Layer 4 of a small transformer language model trained on English Wikipedia (8 layers, counted from 0, width 64).
A neuron's activation on a vector x is GELU(weights . x + bias), where the dot is the dot product.
The model reads these tokens: " by" " Kra" "s" "z" "na" "i" "," " a" " man" " noted" " for" " his" " " "cr" "uel" "ty" "." " He" " practice" "d" " constant" " " "hum" "ili" "ation" " of" " the" " Jews" ";" " in" " one" " incident"

The vector x that enters this layer's MLP at each token. A number n stands for n times 0.011.
0 " by": -85 -98 64 -28 -108 -126 52 166 -75 -2 425 23 -17 36 21 49 68 106 2 -1 64 -31 48 -17 -15 16 -89 -20 -98 56 -78 -7 -37 -16 -99 135 -112 36 4 41 82 -254 -38 6 -50 73 -7 28 73 24 -153 164 63 -37 -31 -54 -114 -20 51 -68 42 22 -81 3
1 " Kra": 169 -42 -93 -114 -13 -117 58 281 -11 -26 299 57 0 20 -15 104 -57 36 59 -25 71 102 -15 -20 32 -53 -171 177 -100 38 -124 -135 -84 -35 -135 -32 14 20 -85 -90 45 -191 -100 140 -23 12 -1 66 -44 63 -65 111 101 38 18 9 -54 -35 -9 -62 -33 -63 -12 118
2 "s": -19 -92 -53 -88 -50 -89 20 254 32 0 417 40 22 49 8 1 -67 29 -3 -85 39 12 -61 9 -29 -107 -112 206 -17 -20 -149 -76 14 -8 -72 1 -25 -23 -50 -100 29 -160 -162 91 72 54 96 64 -33 112 -51 148 -19 29 43 -8 -114 -23 89 41 -55 -25 46 -26
3 "z": 111 -57 -67 -15 41 -78 66 278 46 -32 358 57 50 77 14 100 -88 76 -38 -33 18 -19 -7 5 -83 -33 -143 200 -73 5 -141 -148 14 -42 -93 -21 -66 -5 -29 -34 32 -170 -126 17 78 -37 35 114 -100 31 -32 106 41 -7 13 -29 -178 -16 128 -39 -3 -93 25 19
4 "na": 91 -50 -42 -30 13 -131 67 240 51 -88 342 -16 0 55 88 123 -54 67 40 -65 10 -9 -19 66 -119 -111 -212 177 -15 12 -198 -91 -5 -65 -74 -66 -2 4 -51 -29 13 -155 -178 85 68 -3 8 155 -22 -31 -57 124 23 89 -19 -33 -48 22 -31 -23 39 15 -23 67
5 "i": 108 -88 -65 4 41 -116 21 289 38 -50 349 -12 26 109 74 98 0 -40 -72 -50 -2 -4 -73 -1 -117 -62 -154 158 12 12 -164 -65 49 -110 -100 -112 -72 22 -8 -42 27 -161 -119 8 44 -58 38 119 -12 82 -102 121 58 29 8 -17 -56 50 99 -56 87 -68 -8 47
6 ",": -144 -87 -15 -47 86 -49 5 304 -45 -112 410 56 17 79 2 35 -36 58 0 -41 0 9 -31 15 -66 -4 -146 96 2 -26 -29 -76 -20 -95 -26 -25 -9 26 -13 -16 6 -198 -98 -1 -46 -39 26 87 67 40 -152 118 81 48 55 38 -78 -63 108 -84 7 -30 -21 68
7 " a": -31 -138 -27 7 -103 -112 58 268 -50 12 408 -38 85 79 -17 2 18 65 1 -9 40 -20 -183 29 -82 -56 -136 100 -37 58 -34 -117 27 -82 -28 -6 -59 -37 46 -3 0 -147 -68 94 -77 -52 48 77 36 32 -114 179 125 64 34 -42 -40 -26 6 -85 -9 -17 19 -9
8 " man": 15 -123 -23 43 -69 -87 107 318 -28 51 384 64 -29 119 52 -33 -81 96 -30 -86 14 -14 -65 -71 37 17 -94 71 -93 94 -118 -97 44 -36 -42 -99 -55 -93 22 54 -4 -143 -84 -14 -30 -39 117 14 -75 -31 -52 100 122 20 59 11 -56 -111 94 -105 -43 16 4 23
9 " noted": -89 -148 66 49 -57 -213 77 278 93 -51 406 -11 -72 2 -5 73 30 116 3 -63 -40 19 -52 25 -53 11 -62 159 -12 -10 -25 -16 -54 -75 -44 -41 44 40 -67 12 -61 -89 -86 -36 -73 -50 141 86 40 18 -73 160 43 47 -59 -83 -77 -40 -9 -63 -22 -21 -36 81
10 " for": -173 -80 53 -6 -62 -194 46 240 15 -59 450 12 0 57 -30 30 -35 115 20 -62 49 77 -106 29 -16 6 -100 101 -58 72 -38 -21 30 -20 -49 25 -63 52 -28 4 6 -126 -55 10 -123 -30 72 4 5 -37 -34 153 26 68 6 52 -73 -102 3 3 -81 -34 -78 32
11 " his": -44 -105 71 -7 -100 -177 5 197 38 35 432 -22 -8 46 -47 -3 -6 77 6 -44 73 34 -178 37 29 36 -137 146 -39 86 32 -37 24 -116 -81 37 5 32 -43 -8 53 -157 -106 142 -105 -56 48 52 10 8 -112 124 -23 84 -24 -28 -95 -83 1 -11 -32 -3 12 -5
12 " ": -72 -125 26 13 -93 -175 79 221 11 -52 273 -20 70 105 -88 7 -91 74 -19 -137 47 55 -52 1 41 82 -89 99 -24 85 -20 -47 4 -76 -92 -15 -22 9 17 -40 47 -177 -139 7 -33 16 96 38 -42 -13 -74 115 319 37 29 0 -91 -78 2 -37 -78 -7 5 6
13 "cr": 72 -94 -50 -1 -84 -212 102 171 79 -37 367 -30 42 120 -17 -4 -35 67 42 -38 6 -68 -33 -14 48 147 -74 179 -99 4 -30 9 19 -7 -99 9 56 -70 24 -91 -16 -236 -195 -39 -12 -42 73 91 -25 -35 -37 106 85 12 14 -56 -80 -100 34 -11 -152 86 55 55
14 "uel": 58 -75 49 -9 7 -219 -9 221 61 4 470 -4 -44 59 5 49 -72 113 -2 -72 74 -28 -36 12 37 70 -70 129 -77 -11 -54 -45 57 -78 -83 -50 29 -15 -87 -76 35 -195 -147 28 -20 -31 85 77 -34 -63 -104 50 -8 50 -7 2 -11 -28 27 -23 -7 -9 -38 45
15 "ty": -7 -154 -24 41 -54 -210 -15 265 87 -32 450 -7 -10 80 -29 -17 23 73 -24 -37 34 -12 -89 -11 64 -13 -139 122 -21 13 -69 -68 102 -15 -64 -63 -35 43 -50 -11 -15 -140 -144 -18 18 -39 115 100 -62 -14 18 41 43 20 14 -50 -126 12 1 43 56 -31 -27 30
16 ".": -97 -21 -42 67 -119 -134 51 238 -25 -197 405 19 7 46 41 77 -32 107 44 -17 9 24 -27 22 -15 29 -100 105 31 -72 12 -53 15 -62 -77 -15 -86 28 -106 76 40 -170 -95 -13 -95 -67 127 58 42 23 -75 88 85 33 2 40 -136 -67 58 -11 -27 -69 36 12
17 " He": 64 -43 6 -80 15 -155 34 218 44 13 417 -16 20 -9 -50 10 9 91 12 -3 50 11 -71 26 40 -16 -152 209 -49 31 -12 -130 -25 -37 -57 -32 -50 69 -75 6 86 -191 -48 51 -128 -83 38 -68 18 39 -64 37 144 2 -5 38 -160 -73 80 -56 -22 -55 25 -1
18 " practice": -25 -165 47 18 -6 -122 86 250 -17 -60 439 7 -69 47 -11 3 -30 124 -18 -134 -30 32 -14 45 -15 -127 -133 91 38 47 -18 -32 44 -62 -20 -50 43 50 -15 81 -21 -131 -121 17 18 -38 164 60 -28 19 -4 88 71 -31 -35 -67 -158 -78 -35 -14 -54 -8 -27 44
19 "d": -27 -103 37 -43 -1 -173 77 171 -1 -62 467 -3 15 80 42 51 -113 75 -13 -6 16 -29 -55 -13 -10 -17 -85 188 31 -18 -79 -30 32 -40 -40 -33 -26 -7 2 -11 27 -123 -130 26 0 -60 100 30 -41 -3 41 191 37 50 -29 -63 -192 -65 32 -58 -38 46 -63 6
20 " constant": 3 -79 25 -22 -52 -178 53 225 -26 -14 443 62 -85 75 -9 38 -70 128 13 -79 -65 18 -97 43 -39 -26 -87 130 61 74 0 -3 30 -148 -92 -34 63 2 37 68 -23 -98 -74 54 -2 -101 93 87 -27 25 -57 137 29 20 -59 -54 -61 -105 -24 -65 23 -78 -85 35
21 " ": -52 -77 -5 -14 -82 -173 73 187 -6 -82 320 26 41 111 -57 19 -93 54 -9 -132 32 57 -58 35 14 42 -84 87 4 75 -11 -24 -2 -79 -68 -58 -12 2 41 -6 33 -157 -110 -38 -16 -24 106 32 -26 -7 -103 105 334 29 27 -13 -140 -64 -3 -54 -38 11 -17 11
22 "hum": 72 -39 -23 29 -95 -23 66 224 53 -75 376 -2 53 129 -28 73 -3 -4 -16 10 22 39 -33 -50 -11 52 -61 102 -49 51 -91 -4 66 -74 -176 -145 21 -100 -8 59 -22 -177 -241 -67 66 -85 99 32 -37 -17 -57 157 81 28 -49 -132 -49 -23 2 -71 -44 46 59 77
23 "ili": 78 45 -3 -25 -22 -205 84 207 79 -26 411 -25 -45 104 18 74 -70 2 -84 -64 13 -17 -25 -61 -25 78 -114 156 -24 83 -148 20 17 -92 -109 -134 75 48 -5 -3 35 -187 -119 -30 -1 -69 91 41 -12 10 -96 95 74 -26 -39 -53 24 8 64 -62 -14 21 -77 48
24 "ation": -5 -63 15 17 -18 -130 7 225 121 -70 464 16 -56 55 -15 26 -33 52 -52 -67 -26 17 -60 -6 -19 -41 -98 150 15 87 -102 -6 104 -72 -70 -38 -28 50 -10 52 -61 -120 -147 -71 -7 -62 169 45 17 4 -56 90 20 13 -36 -83 -134 33 62 -14 28 -4 -92 4
25 " of": -160 -33 35 -66 -21 -184 26 209 6 -59 487 11 15 92 16 61 -24 44 3 -24 60 13 -131 15 -40 38 -58 72 -4 64 -50 9 41 -82 -88 -10 -3 26 4 23 -23 -136 -91 -63 -56 -1 55 66 48 -58 -65 129 44 66 6 30 -38 -101 13 -13 -25 -39 -112 -6
26 " the": -15 -91 26 -14 -99 -133 29 242 -4 8 487 -14 86 83 -24 22 -13 26 -29 -35 54 0 -177 6 15 26 -86 66 -20 75 77 -51 64 -119 -54 4 -51 21 -9 -31 16 -146 -126 23 -77 -19 52 31 67 6 -123 112 10 38 -8 -31 -51 -36 -54 -24 -59 -26 19 -1
27 " Jews": 68 -91 -36 28 9 -89 27 211 54 -9 468 28 -54 47 -10 12 -36 8 29 -122 5 46 -19 -32 45 9 -127 71 50 35 -60 29 37 -134 -51 40 -67 -15 -112 -9 -67 -162 -158 54 -9 34 160 91 -38 -24 -104 89 3 2 43 -6 -104 -143 22 -17 6 30 27 -17
28 ";": -74 -74 25 -34 23 -109 67 230 -7 -130 440 70 16 78 -10 11 -7 61 13 -96 -67 79 -14 32 -25 -6 -86 109 -16 -51 5 -27 1 -121 -112 -11 -91 23 -67 9 22 -127 -72 30 -118 -71 106 -3 93 25 -144 52 135 20 6 64 -61 -76 63 -24 25 -29 -18 13
29 " in": -173 43 9 -55 -24 -109 61 220 -95 2 461 -36 11 94 -73 -1 -34 98 -4 -23 31 79 -72 -79 -31 -4 -87 45 -60 10 -59 0 -10 -50 -41 2 16 31 -15 12 -16 -127 -45 38 -78 -40 65 36 35 38 -99 173 118 73 39 38 -96 -113 -38 14 -98 4 -76 4
30 " one": 18 -129 38 15 -76 -67 29 274 24 -77 448 23 6 45 -125 26 38 110 35 -28 0 59 -170 -20 2 -15 -90 65 -50 61 51 -106 -3 -79 -12 24 -82 -28 29 44 53 -106 -88 48 -80 -47 89 -53 -10 14 -44 101 109 29 5 -103 -75 -120 -87 -31 15 21 -8 9
31 " incident": 14 12 72 -12 -24 -127 22 273 18 -80 437 19 -28 61 -78 94 10 147 -55 -118 -52 17 -21 -45 21 -11 -86 92 -27 119 -41 -19 -3 -146 -61 -54 3 12 -30 71 -67 -79 -79 62 -5 -79 204 -39 -22 65 -44 73 40 -59 -50 -61 -95 -54 -4 -83 29 -18 -33 0

Each question shows the input weights of one neuron of the MLP. A number n stands for n times 0.0022.

n11 (bias -0.011): -306 -278 136 -117 -35 -114 -201 45 76 113 -76 -210 -32 30 17 8 141 -69 89 11 134 105 -74 53 107 -40 85 -75 -149 27 290 238 -185 15 -82 -23 47 92 172 85 90 -67 128 133 152 -34 -85 -53 13 -240 -68 -43 -36 -86 -21 -136 223 1 0 -182 -55 14 117 -9
On which token does it fire most, and how strongly? 11 " his", at about 1.1

n66 (bias -0.007): -28 99 -121 34 16 -85 -82 -31 -5 -65 -31 98 -62 -25 112 50 195 108 130 65 -11 -8 -41 -15 49 179 33 -46 185 106 -17 -25 -15 66 -37 59 22 53 -225 100 -85 -78 50 -173 11 150 34 49 -9 119 -22 -29 56 143 -152 77 -66 285 -143 114 191 -169 -89 -80
It fires most on token 16 "."

n69 (bias -0.012): -10 21 -41 112 -48 -235 -103 -114 -1 166 -174 -215 89 158 163 -17 -64 -40 -33 151 -22 79 124 -26 39 123 -27 63 -31 173 -33 104 58 -47 20 -141 -99 170 -145 43 184 -8 -64 15 -45 -96 -28 -187 30 -124 -115 -65 92 39 -136 -47 177 57 -125 -193 -9 130 127 194
It fires most on token 23 "ili"

n31 (bias -0.005): -211 -27 113 -114 -91 -163 63 84 68 2 -151 4 14 -35 -7 153 -90 -63 255 4 -184 -9 326 -37 90 107 -60 -118 232 -59 -68 -75 57 -32 124 24 116 16 -106 -5 64 -12 -92 164 -165 -66 -102 -116 40 134 -141 -3 -55 144 36 150 166 119 -33 -114 -39 -4 61 1
On which token does it fire most, and how strongly? 6 ",", at about 0.35

n228 (bias -0.020): 119 68 -102 -70 164 -83 -147 80 37 26 -41 -188 -74 -121 95 -8 -20 46 -29 153 115 -133 -14 4 -20 -32 -5 -43 157 -115 51 -56 -106 37 -103 -64 -15 44 129 97 164 16 18 -9 220 208 -27 -76 -26 81 -12 -1 -111 131 110 -156 100 241 -38 143 33 -133 -204 -36
On which token does it fire most, and how strongly? 5 "i", at about 0.41

n33 (bias -0.027): 24 110 143 153 -151 78 -217 -103 127 203 -122 -27 -39 -201 151 -75 298 -129 169 10 -82 83 -49 -23 169 7 -6 21 -43 23 117 -67 -122 -29 -103 -47 34 199 -48 223 -26 -231 -34 -212 95 12 28 130 -25 203 -80 68 -104 -66 -231 -194 -95 71 72 -88 91 17 172 35
It fires most on token 22 "hum"

n48 (bias -0.015): -94 122 13 -129 130 -128 -165 70 -119 168 -70 -82 85 -36 -307 -19 -45 47 102 -32 -180 86 34 43 -55 -276 231 18 10 59 122 72 -25 139 -20 116 -70 180 -129 -18 231 -138 108 26 4 -2 -110 -352 58 -81 -50 -57 83 -48 -394 4 -16 -21 -16 -39 90 125 150 31
On which two tokens does it fire most, strongest first? 17 " He", 0 " by"

n215 (bias -0.005): -213 183 114 -68 -77 -28 133 46 -58 -60 -145 30 198 176 -116 -6 191 123 50 96 -30 101 244 54 26 -131 151 -156 14 -134 189 -11 35 -18 -141 8 -59 -28 -277 -114 -63 -94 83 -63 -65 -145 36 2 36 -221 -3 10 -41 30 149 12 211 187 169 -198 66 107 198 -25
It fires most on token 28 ";"

n23 (bias -0.014): -84 -13 -15 -46 16 -63 29 -54 -45 -59 13 79 -27 -198 84 -45 -92 -55 -110 -130 58 -96 240 -45 9 -80 -49 106 -27 7 -39 16 -29 -8 -52 -38 -192 -106 153 218 12 -24 -61 17 152 171 -266 152 51 156 84 12 -99 73 119 -106 22 206 -19 174 -130 -76 62 -96
On which token does it fire most, and how strongly? 2 "s", at about 1.8

n131 (bias -0.009): -332 -159 22 18 106 107 -49 23 -143 -156 -76 25 79 214 -87 -35 -40 116 86 67 -264 33 283 61 200 -92 101 -46 -56 -48 139 90 -59 95 60 77 -116 -3 4 127 105 -34 14 28 -73 -132 -27 -33 88 -148 -121 -21 -112 23 87 139 1 -139 190 48 -78 167 109 -23
On which three tokens does it fire most, strongest first? 28 ";", 6 ",", 16 "."

n241 (bias -0.007): -4 -143 84 96 111 -139 -141 -32 37 49 -20 -66 16 38 4 -118 -181 108 93 -102 115 -14 -49 16 -7 70 138 -54 -2 -113 272 22 46 16 170 42 -150 73 107 -33 -200 -30 36 166 -38 -117 -101 -115 138 -34 -183 13 33 39 59 -136 154 -53 69 -14 89 -274 141 -36
On which token does it fire most, and how strongly? 26 " the", at about 1.2

n120 (bias -0.013): -163 77 84 48 155 4 -85 -15 -42 -30 -85 22 150 -71 48 19 288 -112 13 11 -235 14 -145 -74 30 167 -39 -65 94 130 225 -43 56 -36 131 -49 -55 214 -80 85 399 -144 115 127 0 -61 -53 -260 77 -44 -83 81 9 185 1 -119 -124 131 48 -139 65 4 126 69
On which three tokens does it fire most, strongest first? 17 " He", 30 " one", 11 " his"

n35 (bias -0.011): -155 51 35 36 102 255 -114 56 -35 68 -103 -40 -224 -11 -73 -259 -56 -70 -94 -124 159 150 84 -102 143 -148 30 102 -190 -119 273 62 -56 57 93 387 49 -17 93 116 -12 -178 189 60 83 -38 -81 -153 123 56 -13 113 28 -44 -245 3 77 -91 68 -104 -126 -33 -108 -48
It fires most on token 0 " by"

n7 (bias -0.017): -17 188 -106 35 46 -24 -136 -42 -254 259 2 64 -31 59 -135 71 53 272 69 96 3 47 106 190 60 101 69 37 -65 -50 24 143 -68 270 -9 -18 -110 -52 -51 80 -90 -58 -15 -230 166 -42 -80 13 -174 -256 -176 -59 66 32 -105 -180 252 -1 -94 43 -28 12 -65 118
It fires most on token 22 "hum"

n145 (bias -0.004): -91 50 -121 -77 -40 -113 -46 -57 22 -24 -68 -197 173 110 -141 -136 147 75 90 -119 -5 -35 48 55 -2 -153 146 31 -48 -17 33 43 32 -45 38 -20 -57 -125 161 41 110 -55 6 131 8 -8 -206 86 -96 -9 -24 77 48 67 236 -203 243 188 -86 13 -16 -28 23 91
On which token does it fire most, and how strongly? 7 " a", at about 1

n232 (bias -0.005): -140 122 190 1 -81 155 -133 13 -192 122 -64 -72 -91 -101 15 43 195 236 68 -39 -181 -106 80 -119 56 -27 19 -13 4 -93 285 -12 92 -36 -197 30 74 112 20 49 -230 -163 45 95 142 -100 47 -55 -190 168 71 38 -77 -19 172 -44 -11 -25 216 -16 -112 27 72 210
On which two tokens does it fire most, strongest first? 31 " incident", 18 " practice"

n167 (bias -0.002): -73 -94 190 -3 161 -80 -23 -9 -233 127 -68 -81 87 12 145 -152 -164 36 -34 179 33 54 316 36 108 158 182 -89 -31 57 -6 -19 157 98 16 4 13 -99 -7 37 -61 76 -31 -93 -18 -112 163 -26 -37 -246 78 50 -56 71 20 134 -47 -121 222 -114 -181 78 -133 133
It fires most on token 8 " man"

n99 (bias 0.002): -303 -109 11 -25 94 -43 -18 72 -308 -27 -46 -15 132 20 -135 -185 53 47 -35 97 67 1 87 -2 -28 -62 -11 -42 -238 -32 118 -87 -43 57 0 47 -80 114 147 -172 -30 31 174 166 -6 172 -25 88 67 69 44 -53 -71 45 72 97 247 -64 -27 12 71 51 -51 24
On which token does it fire most, and how strongly? 29 " in", at about 1.2

n91 (bias -0.004): 27 -19 80 177 -230 -120 113 -49 -199 -24 -85 90 43 25 -130 -134 101 -181 -72 -112 39 -228 171 42 149 115 15 -19 147 64 86 122 -209 8 88 89 4 66 95 75 60 -130 41 -87 144 -38 -47 -89 -88 -128 -75 -68 48 203 -24 -208 -101 -138 109 -69 -101 167 50 69
On which token does it fire most, and how strongly? 13 "cr", at about 1.9

n54 (bias -0.003): 58 21 -51 32 -6 86 -57 -48 -50 -18 -2 -27 -57 -61 -126 -39 60 -10 -65 -44 -99 -34 138 -10 0 -86 -24 17 113 11 219 168 110 -103 -113 72 81 71 37 18 -25 -49 -96 -84 105 -65 -40 67 11 -244 -62 106 -164 5 45 9 -35 35 252 -66 73 -138 -87 46
On which three tokens does it fire most, strongest first? 24 "ation", 20 " constant", 27 " Jews"

n96 (bias -0.013): 40 177 -24 -95 -5 -85 -136 -12 -104 69 -9 135 17 85 -102 -26 128 11 55 227 -34 54 -24 13 -139 64 3 -76 147 -21 25 1 -2 63 92 -80 -81 -162 -99 21 48 -54 193 22 28 -139 123 -294 1 -174 -125 -18 -2 88 -86 -68 -8 -45 78 36 126 22 -77 263
On which two tokens does it fire most, strongest first? 30 " one", 17 " He"

n71 (bias -0.016): 22 21 -81 -66 -27 -74 25 38 24 -18 -81 130 21 89 -98 -8 60 -164 180 96 -19 -49 303 -62 133 188 46 46 54 -4 -72 -74 -232 44 -25 108 -159 277 19 -125 204 -32 31 83 -37 4 3 -97 -179 -127 30 -134 -51 47 -32 22 32 81 105 74 -19 113 -31 133
It fires most on token 1 " Kra"

n85 (bias -0.017): -202 -106 170 127 159 78 -116 25 8 66 -65 -70 36 -198 172 35 123 -223 55 -128 -77 -101 -38 60 72 176 117 59 75 16 190 -88 -99 60 233 79 97 287 193 -14 -193 -113 76 -147 65 23 6 69 73 -33 -187 195 -19 115 -176 28 27 -16 -65 -236 -124 -263 -128 -92
It fires most on token 9 " noted"

n93 (bias 0.002): 161 122 123 -18 -7 -71 -31 -58 -88 -56 -23 -156 -123 181 -142 -37 -71 -47 17 127 -21 -74 117 -49 156 -181 -46 -41 22 18 -15 23 29 104 65 115 74 -171 -68 59 -120 -30 69 -9 -38 6 98 -121 98 -127 -14 54 14 -105 -173 -24 122 -23 98 -102 -66 -13 83 -9
On which token does it fire most, and how strongly? 31 " incident", at about 0.19

n59 (bias 0.002): 8 30 67 31 -2 82 -41 -32 22 120 -15 18 73 -137 20 -227 -67 -16 62 0 -29 76 55 131 -75 86 -43 39 -33 56 36 32 35 -41 -1 78 -6 32 -38 129 11 -47 32 134 43 -4 -82 35 -4 -62 37 -68 -60 21 86 158 56 -102 28 -30 -116 -7 31 22
It fires most on token 11 " his"

n58 (bias -0.013): -42 -141 102 -27 -2 -118 -53 88 46 98 -88 -156 -109 -326 166 -63 -144 162 164 -68 -53 144 1 240 -33 -61 -66 -182 -33 -47 174 -92 -40 -47 37 -48 23 63 237 179 -218 84 207 23 48 28 -8 134 201 256 -248 -47 -69 74 98 -161 119 -108 -149 69 122 0 78 -7
It fires most on token 9 " noted"

n141 (bias -0.009): 24 -2 -26 17 -144 -120 -112 -84 121 41 1 -290 -28 -12 42 -118 -17 -57 80 -124 -58 -15 -33 -85 -33 20 72 34 146 -3 -53 41 -23 -19 19 142 42 52 14 6 214 -140 59 74 24 -38 -2 -138 39 -54 -153 -55 -76 -61 285 -1 59 103 48 104 -60 33 5 -27
It fires most on token 11 " his"

n53 (bias -0.003): -108 -91 -106 1 26 85 -74 39 -10 50 66 -99 -65 -127 108 -3 -15 -136 -34 35 -5 -159 270 136 -84 -2 -72 22 114 -134 1 -182 -118 102 -139 9 -165 62 76 136 64 -28 -84 57 141 110 -136 -20 87 229 -195 -96 -182 79 130 4 28 113 7 94 20 -59 -27 -10
On which token does it fire most, and how strongly? 2 "s", at about 2

n200 (bias -0.003): -74 87 -135 -37 -130 35 -4 20 103 -21 -59 139 -32 -43 70 179 -103 -74 -133 -17 -105 -24 33 114 -119 196 -93 -163 112 -41 -1 -266 125 -25 128 34 -14 -55 42 -123 -146 57 -63 -2 -86 29 31 7 95 144 -93 -19 -3 103 145 21 -18 -2 92 59 154 -182 -143 -5
On which three tokens does it fire most, strongest first? 6 ",", 5 "i", 16 "."

n239 (bias -0.007): 15 31 73 60 17 56 -153 71 45 54 -10 -196 -68 -163 12 -34 193 -100 65 -6 -139 10 -69 -23 56 -22 -232 -21 125 119 23 68 -128 67 187 90 26 45 -69 -63 -189 -104 55 -47 97 111 -254 18 -171 -99 -51 87 120 -57 -27 5 53 -32 122 -6 -134 -23 -12 -167
It fires most on token 27 " Jews"

n116 (bias -0.004): 81 175 13 -48 -20 -65 -7 -118 -93 30 -66 -38 -32 107 -12 -81 181 -92 -259 137 189 78 -110 68 -155 82 -117 2 -106 -116 54 -37 12 -1 76 26 -164 -122 13 -13 -105 43 140 -82 -79 -35 12 36 100 -31 -50 13 2 173 -185 -52 25 -222 2 34 14 46 -139 154
It fires most on token 29 " in"

n163 (bias -0.010): -154 119 -70 -79 50 -36 17 -102 -124 -2 -77 -144 137 -89 95 89 -16 -42 228 -2 -49 -114 -8 -124 57 202 -39 89 89 -137 86 -38 -97 -19 -31 170 -37 148 -27 189 200 -71 85 -71 -41 -16 -97 -176 10 204 168 90 -11 45 -60 -203 -175 267 359 179 -126 -170 157 136
On which three tokens does it fire most, strongest first? 16 ".", 17 " He", 0 " by"

n45 (bias -0.003): -123 55 -205 49 -250 -245 -5 -155 252 -81 -136 -56 32 285 24 106 -38 55 114 186 -137 12 182 -54 21 140 104 -216 32 -44 -5 -96 23 -16 83 84 -136 153 -60 59 253 -25 35 67 -16 -29 79 -131 157 6 -175 -95 -172 121 67 66 -168 -12 -10 11 155 90 16 237
On which two tokens does it fire most, strongest first? 16 ".", 0 " by"

n118 (bias -0.003): -69 -89 -33 -19 -24 -11 58 8 -145 96 -73 132 6 60 64 -35 60 25 -51 -10 51 -80 20 68 -95 146 -88 -58 -27 18 12 73 -25 26 -8 176 -19 -63 15 -7 -11 -85 -50 -96 60 5 -40 24 52 -43 -106 132 -26 -94 99 18 -16 102 -16 -65 157 9 -104 31
It fires most on token 0 " by"

n138 (bias -0.016): 2 -53 -225 -57 -67 49 -96 -71 -97 226 -155 -72 140 -301 25 -137 181 -76 179 19 -186 -135 -168 134 -107 212 -74 -2 -11 -23 179 10 -42 6 -67 148 -10 32 156 284 68 -26 -85 -34 -31 160 150 33 -30 238 13 72 28 45 173 -88 -225 -195 -1 31 45 -104 36 71
On which token does it fire most, and how strongly? 7 " a", at about 0.19

n30 (bias -0.008): -136 72 22 65 -246 -118 -100 -123 57 129 -213 236 192 -89 -67 -135 -20 87 -63 -136 -144 95 251 63 -38 145 -156 -136 -43 147 -115 112 -23 7 -32 -89 -132 -16 74 235 71 -75 -11 168 10 82 58 26 9 97 -153 -86 77 -34 128 103 -99 -29 -7 151 -27 -58 79 -54
On which token does it fire most, and how strongly? 12 " ", at about 0.95

n103 (bias -0.006): -55 112 -9 -108 14 -1 12 116 283 -50 14 -52 -127 100 -160 40 65 -23 -74 133 -70 -147 65 33 25 -265 55 -106 -239 -177 42 -15 97 -4 16 88 -14 -225 101 -32 -80 -51 -8 181 312 108 43 -67 27 70 -6 54 -35 -66 35 -57 259 69 91 74 -40 -103 24 -102
It fires most on token 2 "s"

n101 (bias -0.019): -134 97 -43 -118 -2 -295 2 -154 -59 130 -80 -2 93 -32 -65 -163 42 102 295 20 155 31 174 38 -8 -43 206 -7 14 -106 39 159 33 13 -79 316 177 -144 -114 -110 -22 -55 -54 -125 85 174 69 10 181 -117 -95 41 -94 83 -6 75 -129 -61 -110 81 -55 81 140 -49
It fires most on token 13 "cr"

n248 (bias -0.004): 28 280 -99 55 -29 37 64 -44 226 -41 -57 -62 -161 41 100 -85 188 -54 22 86 37 11 184 25 -12 -58 -47 28 -126 35 -26 83 -84 16 83 30 -50 -144 -128 53 -152 -75 79 101 23 -30 54 104 -62 226 -27 159 -24 94 35 -137 28 -23 -12 34 27 37 -77 5
On which token does it fire most, and how strongly? 4 "na", at about 0.47

n249 (bias -0.010): -64 -5 168 -52 -36 -11 -84 -98 60 257 -69 -22 21 63 68 -61 100 80 280 30 -169 -62 -41 170 160 173 1 -61 -73 144 -94 105 -99 0 -78 105 -113 -187 -41 128 -56 -113 -53 94 36 -113 90 -359 -199 -165 -68 51 -25 127 49 37 -54 46 132 -93 -18 64 235 15
On which token does it fire most, and how strongly? 8 " man", at about 1.3